Layer 2 of a small transformer language model trained on English Wikipedia (8 layers, counted from 0, width 64). Numbers have three digits each and are written without spaces.
A neuron adds its activation times its output weights to the MLP's output. To switch it off is to set its activation to zero at one token and run the rest of the model.
A neuron's activation on a vector x is SiLU(gate . x) times (in . x), where the dot is the dot product.

Input weights of the MLP neurons that the questions are about. A number n stands for (n - 500) times 0.0024.
n10 gate: 495397352312361875453291474357497143652600494519487420438548542910391246331604670429441571362472474479797781378600524620371431415410534621367530585612378255496448310378597488167218370446689545
n15 gate: 349726642405614730497497466748650688504599315465670577415260552403092677345984581705492495489392622124520418614667477403429315235238438873413769470392202346431322235316495788643265640351446146
n35 gate: 530393667269507254584286263243640574506454539601395428425802536648639472675406200555824707577499466632438361330471308419748636862538545703434354489445286500767488727492689382575403742333575547
n36 gate: 570382647409333579578644478267316377409384430503356630524528662442400641609265464403770729496481720744345364544512490517499464742301612592418630410464433486621513661492542250692350636453525053
n41 gate: 853565266746578655585658525191341395580261636126414344740500182326369247667678356798395481299346500577628529375355230710605601802752588347680595347482440234377534661248535479576248377738527406
n43 gate: 572477810480203768274536486543576521484301395533619762645570655572679661474268401647655137513453663759433599420521523523434722659302305414114325325425351578540592622586488389418552382612397319
n52 gate: 588484323216556573474696697453314688463470671578437455611625469488662310248328653422351521671437410354462331607289283287301706282701371154621389424370539264225641673458504591653664320383437500
n54 gate: 470220330454419395461747391634676979415502288487610340479544656706877284543322386452375531380636604648656385479250728642359526388667354687455419599446273335315625550366245918273278623410543563
n61 gate: 549252332459535595293476424781603311663679484493159237468520441694587480467577419404449273728457292307358608536393747706624612419479643341364639354437571726542630861722898479332545411555588808
n86 gate: 508530608614366604241377488390511453528528665328556500789404496604753384661383474744366597065530495686705469392560194548568466351551760452510440086488498453435569595447607277374658374642705436
n90 gate: 570298613547816566237457475324631528605676451516544398535695643736760531708327470345522582601334664487687515582611560490607513646495489676681378634341526504393391848636360519330539540341580565
n156 gate: 537428313425470546826522282572563501354576457460611609491487324680576367405464408576364504290276443665298313487530718586339671540646352463566511455286507295455667444413722587306754458825584624
n165 gate: 432369486211572631291382092210290517775409644592330670460593417702248585599362347635510605544387769338636215268453385517548503667485701544648077501530541454530561553448414385593285700516303478
n173 gate: 359472487538548382651651636584389647330332230191523647536696321504549775943595538581386351605699529679461571571543571505530591697283475919575430732570476449758555482497526512336406183669208280
n175 gate: 735390512630767674509305705530504376318319382785842400458439253644473411379412408721525786433451435522662421721289426720464452546421432627356492501600515597887482232385561571755276445496492693
n183 gate: 528416285715498507488471513262584469612390099410692234482572362597374400533309512563390217269441605720641468431283124577669781395475600497590639583418751665488508585559788628500079635677364546
n10 in: 423616468470440607709750585239372484506545503308517609503330395532282845541239744492666508460402534436387232644536498373633590554615230281683335485465651750438541583547351503613612575678452375
n15 in: 379483503499360255625457410331603584560591339530592483670585582416641480757587300455444455580763311549394804303412223229673529500408583622437677379378460583524957567593163292526390627567473637
n35 in: 407340588591757524562739660618583546517192477440449486357349421535326406452638502534182291595750437463519570657256614373383433398128664313271496686605316727574588459345331712339673621709485313
n36 in: 366473459710557674461524739596429617621619684607539682295536367826472550404783430619293647677581469175623363609307507521675505564350828534472462472606490578595669641447720700315482474789465583
n41 in: 427676553400396347238536525388495157452539476233445766378227370809620661270644892139848484445334445476309608477616528485681492178412398169291653502834592485644487762475633565404618294629341395
n43 in: 555570439306449427383458491371498823611447408784551801472823328441621718335660495677493539406479329733665301757443452453313418368687304575832187519655564514429480496308421342538291324502455537
n52 in: 493486314369517417566417636403556635443257441342420420471688377580475521516371535398225260698549298468509438181732504084462642498623454217627510464558579472493580543366506590708683157419261765
n54 in: 286450479484605634328759381415507610714205628393481658853380451484629524454584799519211520467418459593592401397872536814435237466565546677654601647839535454649480512384493682719168446283297394
n61 in: 466131585656508568639717765296369713678340549415526460467454448523432125633639577320493460397467433327182781388475401444843590446629520632434835436712403502584498493154521440312393373404486431
n86 in: 470462477709580569587592659387642480208705601547508463628477321608622505445731361294430384502535683463291265828613586542381329574747361401531459426531308489564422537383412137340836676688485312
n90 in: 568422444472450514546118379727526253520432562335603318429467492617466278504593413569386493318533532820865731455588539268753759428446394135665325546450241402533325385663467581667554375260527725
n156 in: 456156634668431443443435435385355559462394538730461450512319355456722411442452599692402301535480596620522404833380470216402557734460371519511439401293499602245540582593307468557661570490337184
n165 in: 295488267601521634653342722687487498581510330406343378447528268559458365501327271566271396517356475283695651491246547711536603572665458337643670378378505615480492589695568589573544672626505559
n173 in: 312218733438382659349700408421673669558431502168316489426655579527623372818629190497296487484586592503504503613444646645448260490451560772600358567832222538746430409436768524417591355782587523
n175 in: 690390710491635723594318521606660371570271627458455407768387480484658612443240788730442626566463517583605421449371417275380400353269545522324316495762781411301601679357400536875513726439556640
n183 in: 279571420316306644492301564596865517582519592455559274263339431466694418615500612748351306346514373463613617601591883654642418233536426375368559247504400635446497580627436531434640220356381794

Output weights of the MLP neurons that the questions are about. A number n stands for (n - 500) times 0.0012.
n10: 748301459388420538655356518568581430657570532566486247450751558606564285449677482447527371561397446638610632437482323650430442573366446550409543690617385404588306387408714553461343503426603435
n15: 421430597393584484716484554417509504504557473566389567322379580544313561557113430443293355566964595389363285685631469225490412547550498377505327411540595540573491476537547561380508422615555430
n35: 604518491638539725593565401540504502459494481444464548541531532152527451461475535710630501496516420620530272342488526322472636466629401375527624498523559508498528489586520684565331334496567246
n36: 442439464339450456518604396377568283515381423396500557593565495250301619351252487350518644402465506550438417483264487441215469538267637519465495546373631625557492536611606500568516597448505368
n41: 643596663474550472638778510422343589485593626615649564601567553461518532509503516441786625550596536301492462129459121569676512728628485623469707373494509592548504705366402401610538592412635569
n43: 737416616462629660614559528474485635292578472449386440440358352297281527589526417384472316357578502286551617346628462587500723476267363216338586484476544683467548529447507529397450537643358521
n52: 678403478306470372646423486405458523491313547465342350534498197491500465395420614228309439514473480646490554529377375519480502648488456441670396399503451570366454493644493340556703367403425538
n54: 765442534499369539640423420509323450654609526626532482366322545343526568708579323587614486529586559494441585361493464465341515433649594514507362536424337633438590575378420628514211495465464668
n61: 399490409460611601485437447587633247550648342306523450494542323419509454479477475414446445288571412371735311650517675454291467572358417349705489499381527396507475539544449724505641603567604339
n86: 569551409577535321569511548556438398527286372395461570498532461515313563536297490559557437652635489417604519591488326585651371271443572532624469483438404696375501320540584534524442566493447722
n90: 484504467539432490524709492570538610483544581570423568443530529416650548279496506448501343654599196180341372424451703546297532614482578590245844398486622418533627557593629727580583563557499421
n156: 471584484581388631480533511524316522471581603666521497644528633385695411377648487549538401444491540624610651619373340444503628612399592640334618545406524524307333499420500527599599554642391424
n165: 628344538635562489525609602410489649405539463563595609513473663488564444531682556612613419402658395632687456676478565227469496509576392442336595567472430313463471407478393512568506428647580399
n173: 623512478364390419342520383503609676696536629456447330523481600567399387572422584534432593589505511339508476513272443416485748457571507351490647361495488379203553399331488402385469730545428723
n175: 581555469876624519648311510561510304434273600660624365580491330529492475482476598613544724464545384593527323585400482614401401416455421498593520535583722669493528361509687431567529555598540688
n183: 491546483393613311396441479385504396581415469332505467614395671556487572646489490503526204503441596580432771769587666665488391537573344563468324478511411445433488510340489420574651388498571364

Each question names a token from some text and the token that comes next. It shows the vector x that enters the MLP there. A number n stands for (n - 500) times 0.0035.

Then comes g, the gradient of the next token's log-probability with respect to the MLP's output, scaled to length 1. A neuron's effect is roughly proportional to its activation times (output weights . g). A number n stands for (n - 500) times 0.0011.

"lo", then "."
x: 420710393724301371629702395704626303324478534504433641462406976218479579478444596584615605579494309447422599500443279678532383470404563477466436441766473528485593300311462523440721533403504552
g: 465506683416428439327683535397599397494622568524492433441423549396710427794527534626577537501658484675581511598608409438642435441517333629407704493669365604555454725341322321617636479495399595
Which neuron, switched off, lowers the next token's probability most? n156

" Del", then "hi"
x: 418559622611336343708454502455576251380354409636454529474445624266412633315289795453371554663332427411406456487299280489491426490360445379696316504447577743445416209364494480552421540493472771
g: 404451483526653410449435487475611441474477601779379753583485410490360517708515436514755389440564375307598476568372544411538656354478692300546480640566420663682472637414525455622564429643583675
Which neuron, switched off, lowers the next token's probability most? n175

" was", then " the"
x: 328492662409301410597437504565515426436548488522544456608557618699529721534498455214435396624489533501313910565344203755575584708538461511549385373407429587362512457444577393567560674538359683
g: 616685423619558623490555330542488453513366353593494730521680548640591494611397670412629294487250212344329458544461467564628422526629361595619522626464426490670407549661590540477472428557455638
Which neuron, switched off, lowers the next token's probability most? n43

" K", then "ā"
x: 205524446609377290598643317350585348540450505692571538495395552374393534381272685541419488521610619571497782691559216499629384557518611485464414593510497582437391155515485431430770661747628730
g: 519661525500482533499389523500775426539625693568622600694372513423721545584486702633594720480506677384444503444593687554647447432343520216577622599691522439553625499556459519418397540581483681
Which neuron, switched off, raises the next token's probability most? n52

" Member", then " and"
x: 328584362576377323640355347373540337407452616613474634522278521404404534621441569575230539541413452673440841709241418553444400462731422451748427670393420425424577475398777508456719480409450621
g: 355606340477509658442620587532444805574447532708592421474441398345458420793499488440495429648375592705667547609392502489593299479310471560370541490411402376567557517646285503599577542627577617
Which neuron, switched off, lowers the next token's probability most? n156

" Conference", then ","
x: 432519654612361440678692420570432210289460760563398612385340654487475476582371592376408475507360408731319789651568274647467384580672381515721425424507395537383376460445542416609609418416528633
g: 328535638327488391608712348582634507429537537502490546445347430432521536665350218513676574711638440573494630528528299434569410420580439350448432721416421610720586616447475321393529462352484419
Which neuron, switched off, raises the next token's probability most? n36

" and", then " power"
x: 493372610550337396574409592452474408482675482627455497545604634585277503646457580378350319515308407406457569703480105802594472450335523595685340552568279542607381365395384317604467615554444586
g: 282407589338426704464521669311528592386657521673699526637382575592408427532521286564524502550541549549387562475469429386569453597506772347698345412558735472605537475655545591624437407627596448
Which neuron, switched off, lowers the next token's probability most? n183

"H", then "ons"
x: 520470545704509358565594458519522185370345467609529506256296599418547669313419715440298404609537539606450599566443380532544319526438543538597317659428466759501380249593541334230556566621733711
g: 613710492484519576471545246464597472404524486439546645458300499507582539650711754562650318538594568510371359488490653291404583330414594521570359354269384412515569492450515488481631738379483588
Which neuron, switched off, raises the next token's probability most? n52

"ish", then " Kar"
x: 414572505478370418485656593552559410314619578434442641676524882201599568565356742498477405696567569707503588524493410753591294599435539366734474585660340584422465475541468575491596660605547754
g: 623365360512487405486520645520698620575567286614458550652415454541314375296396414507424464418266350312457524467461453647301383446377667430484480476308479385618603315526485581422605509643353316
Which neuron, switched off, raises the next token's probability most? n36

"iti", then "us"
x: 375578314712365398789737536612724388362487765582463668672345597456587584580381605549606529373462291654454400291556433738478478489366485414602368425528610455503716475451449619414472623523520635
g: 356523514721297617383611492511496404517440446602698452525442291760446685469612537585604664406430610368523293516550558386744615601418573558425464410569369545499622282655447347590382603557497557
Which neuron, switched off, raises the next token's probability most? n54

" in", then " India"
x: 410445684455320300424308432547561508485444586639547511410521538711391501593279717542460540707212498337435579783381352657628444580540634567721431604510511668549573411480678481442531588623301726
g: 569488508294481461645474494433508477415537590767651395595467412340402423406465574724601515450343684710644470414459456508446374563581564352533427337355550367389404658567294668419397277669483403
Which two neurons, each switched off alone, lower its probability most, in order? n165, n90

" eff", then "ici"
x: 386520535810296459757353419423485435584458619602607673526440369383519533316367853316313736636540434495469333613484224549551469503323571384762417569541576674356433433406542548469540653305383731
g: 446483534568432783619567420527515628592430633594624584468577555536462599589397477517613349300379530325354557482532403545558530173534435564745568639410457428685378411315786464526535534593524644
Which neuron, switched off, raises the next token's probability most? n52

" overall", then " fuel"
x: 429555496441402435643349392609482451449500621580630641396435525514391422660467658463200492625669638531433663886362340680563534576580461646716393489537303458430527412435565354569570639329500768
g: 345610696550387695368456517305560399452516372382616399540564544467387503399459509428423573689484417483684440581427431456532650318459697608257455566524687290438347493759347662571461512604572474
Which neuron, switched off, lowers the next token's probability most? n183

" mem", then "ora"
x: 440608593536411365694469538444482054397482655535615600501382349472404559425410778363449522683602507443398390557360229551541435455296451262726423389584564683393526242454517316484528676360383669
g: 474511548539482495542632643506485587472632414331579600520039525474678386412577343782624500487464534313522341534520535558487532758557657494570496558505528497479492294516584399638587532635453671
Which neuron, switched off, lowers the next token's probability most? n10

"-", then " 2nd"
x: 285479524559560209521387604296601389421499567554403535613318619733441465409495472445189553500337523367532823643380315565327524409523466822650382505443437520445712596540562564472710527581397797
g: 535512512607504599513461529401367417678347365424398602648655464427661690577625524375402450379439518566267668412448638591528554798453471428661356600375516279437635310381637563458540616432447634
Which neuron, switched off, lowers the next token's probability most? n15

"avi", then "er"
x: 388779418631341339524705495594565625432468560452511729782441496545543580684380750596435556568556291370376382558564418756499492458458392520670303588417691550452664408589541392600814600610387668
g: 595489487539496451476478417658484434369411329282534453648670343814262520529379542329531522463422436523486454447498496524543494288415608339355721415429453618333425637528295474574542682478492718
Which neuron, switched off, raises the next token's probability most? n173

" to", then "lu"
x: 402525540487221353385297560462618413368458557574408604456622775670361483559409710290482494566253554303523487815413144672586520587455534637679499538413414510566531403407471408390541641596382659
g: 447673492900488503521740537405585631460493418411584433513385604400433486535606715520489436401694435186557436386538533426634647503563513531383488543617696506519486610507728572526461581657491629
Which two neurons, each switched off alone, lower its probability most, in order? n183, n165

" more", then " than"
x: 312603483431378577487507400461679622400582570605459438489468432630330473474442679458333465631661562528340620807245409542420494647549706376839444406554348616405418319464532511462429807658289627
g: 568504439404539592362393393499581614473488635502160571432437419560434511405463453311615482504690342455327472436590562337368526321469437396626590398390596634441576478360167287612513664465551587
Which neuron, switched off, lowers the next token's probability most? n10

" in", then " a"
x: 393457753541358324446393479459513507486593541622508523333562534555422455593279783495423558630188463305452561775320219617724440552585699567719435538592529675513505358480672426457409565603376649
g: 682539437576342304389590524488475427575431395423290686434458670507872652533642445330565453569402451582608470538547439628621402556374474558533472641659362643327572429569618359393548545418541317
Which neuron, switched off, lowers the next token's probability most? n35

" the", then " Kan"
x: 267489451530447273579287491245466341589355573576526533517504490554413428435593633457472260560415534562464786974380404546474491458415602456640279397569442498501516382475612581412365624527378543
g: 599479527560478358323601584496508590449490288669494394614500500204544483408354483559667431448276725443563548398460566474387216457588381503560559346538606393400315551528574478487482551839509555
Which neuron, switched off, raises the next token's probability most? n156

"irt", then "een"
x: 593723548549339309669523453568740383484424507532302575558377490416337561701623639687222443532710498508435502765407223521483431547432465217624469508603422458536389312489559432426466772441360736
g: 381566553485626389306492313372350460541513371571468468418524638427485519690454513488481510408437400504529541483550355487262441609308441398486493377574668748497428251657640367507337211555331383
Which two neurons, each switched off alone, lower its probability most, in order? n41, n15

" theor", then "etic"
x: 475607513651316462696396355479632303422510643577608618546396385627493691422359597349265367762618530599436550678418263635423296507493481395881444495399584574518454513441511413411398759381459714
g: 567538334666556340388619609642409579542434592363635485533397466527544351384564531489605405753572615355610454496273569385361368511397277642462488363565789508448642328377435614626401464441581502
Which two neurons, each switched off alone, lower its probability most, in order? n173, n43

" He", then " served"
x: 414613379655404351646355599349578299496353590483605492535452599436318729372395627397423445535472366551376514567490227673379315540496438656559252424342561834453426425387490402351660652667609687
g: 485759472305395618595477649605595511542600489561490503548463387713582530660505413408647636409621475476390487419296511596503430367532581578533410317116347594718376574515609500615539357444435476
Which neuron, switched off, raises the next token's probability most? n173

" was", then " also"
x: 297489595418309436578419456516582564430495510549547440578556601734556718565480436118400419598529509481290844550341196777490582639512531505579359361402440586361541407473628416515632639508420714
g: 325694489616624286421686637611516453434434633625565566714331589475598417718541474653612377476459293452395524477547544526459586459358522392538548538348469501392547383506427307554664431648400790
Which two neurons, each switched off alone, lower its probability most, in order? n35, n15

"ha", then " from"
x: 440684521620219409583765625486642412402476636650524627520513763090621621345377550656756531509412366640249539456564374517589382523558523318550310535619371587494528385455584591405420637680450529
g: 619311403440442676530416171715421497438637583459411496443549615465593547647632467519682413567479543518419470475354346681436447462408372614453479713455298480384587431539357411561732622284468563
Which neuron, switched off, lowers the next token's probability most? n36

" act", then "ed"
x: 421578422436414360795408368507560290595548629667476563541411643478646610591379623457293752728558487671411665662509275621548422466541459382937458419366420631478394439434515446453651626532425671
g: 421548677341588504384293566623428644413508716381318473593579473357511657444397535529283452483619424411525424432685438354317375451445600495720394428622631566495760654684495498639579563498494567
Which neuron, switched off, lowers the next token's probability most? n10

"'", then "s"
x: 425521559406218358694426513204587573389450702667512582481384888515392452553494791294470428609471482709391512721612395587644426427560384456502404523740474596548571227480738268648562544510485514
g: 642474640562463374634372343432441638597694533594397506560240271680448415541478516441560457442468536782459464467664697400625404340531423651451558314380671419527434496630719462507447494429438377
Which neuron, switched off, lowers the next token's probability most? n36

"\n\n", then "Sh"
x: 289398613606425262577382569404467558560559623587590594577458658713362475376524521385392466599443454500642792529405492574401331519710526734601382526342312662462474480520633490309449659489243899
g: 626356502223654256487317539270493642477529368527493588500581433404631680508591658613504334312555589577397509435637543385363436464583444544471401277413522491435389392564700640572463367498671490
Which neuron, switched off, raises the next token's probability most? n10

"na", then " constituency"
x: 487519364761298315600697338518572457460437448675462849626423908160660639521333531493674429481499483586357640577329368606488427486476574532553545514704476510470641374379447485527810499567404584
g: 625442564450521548602505693556446569587446377463670482630397472443585537608740533632419635270601727562435641467519682565675541521634678431448521405508367433406334765666663509496308496626570402
Which neuron, switched off, lowers the next token's probability most? n36

" and", then " directed"
x: 389333451537258365601342477458536488510569519621535451521636698671358525661448608435447317468302402390495537716404175804442511461295511544721324574497263537612451334466478439534384620591417593
g: 378493525257563526653302511341532396338411427528453510600782642461438590399532326612763426548358632531559459412686630557449572547547505473461677358585501402521245560498418500300597341540418552
Which neuron, switched off, lowers the next token's probability most? n175

"ta", then "ka"
x: 370701354574313428595687443638596358451602506660391698597465930139632582325411549571658364597474457531416586471552360696608458591590482519547382493753473480393495507238521446522620538631571462
g: 570537552543512468540651523641609511532360249365616557640823626443447504295616610525558485488565530426541405548362698289349648547423655327525585360445481523496357505417586490461593733618387678
Which neuron, switched off, raises the next token's probability most? n36

" Cal", then "cut"
x: 236513591685255381679631405641560312430401469564522512495429748166320585337328746646237494579289530614428485460352312506521425545459558380622353710504535760409485322454480455427492464535435712
g: 479541685327404485444365605421759543360602534638532520588536248473327558480685532581247577351343571500480395446488494436500596496512423728547595653459494720394478576383500593438338321321472377
Which neuron, switched off, raises the next token's probability most? n86

" the", then " most"
x: 302533437540495253563242518296496323525365563555499530557512514633383471470608621377452206542432484562453826932389398565382466456424626451645307375593483466500498391452651492419520608550440545
g: 525544574528598427654489521772449480570563560290610551689439338555475352541581467341334313431527463536321453485642497445498380816443596492485657488488596589738665412560653434519613612611291549
Which neuron, switched off, raises the next token's probability most? n90

" Government", then " of"
x: 498578478639160306568599360459590317277500637638529601452321555368449512632310527691403489500458499715368816599363268737429419492623496455734462515468476600454470294342559568615421697429556527
g: 506507418496620552640644398587521301551494503368316444318396498551614551536445459677419616579567471542449486448492555424538557369600490379703684676555369681427449595411968600365469458381426476
Which neuron, switched off, lowers the next token's probability most? n41

" Th", then "ugh"
x: 461565402525418377487463505481590299391322505700549539458548674248494562274407670603425471677668439535412492596424342544712234424365600474652405570420359590363366258621444392271476572591535883
g: 538383539478274614426566423720675450503493488603423345502489447331446817436588321245548495477468427379384488539386381448395600553530695750516578378504442630603688456376671484479459418482343468
Which neuron, switched off, raises the next token's probability most? n165

" rem", then "une"
x: 350480515723408429644436466345554405433514597648545636510339460447546622469359829497275628740500420474523484660419112543362390519427509382809303424443614772460292443429656369418433642441444633
g: 548663473497433225709363741378535299550412572569468490595512446459518483483696463483486524670571450596692433379514522491444728628628615483400554733512358415735488296580410464690438524450592532
Which neuron, switched off, lowers the next token's probability most? n175

"vi", then "ce"
x: 416611481935502523675657676587397508496253535522590710617460752588547701410356821514626686464589346547470628485345650579577570440560404441607326555533427528454777402378361388599632562595345726
g: 362695433602438192599628502673633492500376417571443374453264476527471400666512607460286429660446518599402496594279438500411394608401477626433343499563302570448524472512481423557571467617804440
Which neuron, switched off, lowers the next token's probability most? n175

"nd", then "i"
x: 506648200434453307581645602456410544298348564551470607507484752271603630468506725497579325643439343616407513610558471368579487410490407343668320544463358590374449324652278471344711509495743757
g: 584416385342521574489379669607409705319481531673437471460522269602485434567500311440591508719604189429377460519536529434335504604518463433557364674397436454413563573557170543638530580575502392
Which neuron, switched off, lowers the next token's probability most? n52

"Be", then "ca"
x: 461251456539498282524519580542439344511332455549508655361323678416341638230300626504423462562517367435458527545412240660488515455563380478602387451393545785467462450465567323300710581567336888
g: 366521518492240624631666482595497584442477590567517547581436685478545525618707379499397604746570220481452591431342415467591479476503452410646507681440328523428515543529590465891555647477437555
Which neuron, switched off, lowers the next token's probability most? n54

" a", then " film"
x: 412526525553442360419311506424632351639379540451548535522431414693345534581652584169251339682495605570432726674338434509536486581459623350682192270638411578515496464323562529347710565657627647
g: 452581294438621357532527626469527608407290716637572304300572566539297700371421557557606490724635483469573609593598507485455666529456651632454528266624389485466353617599396401352513482405438565
Which neuron, switched off, lowers the next token's probability most? n86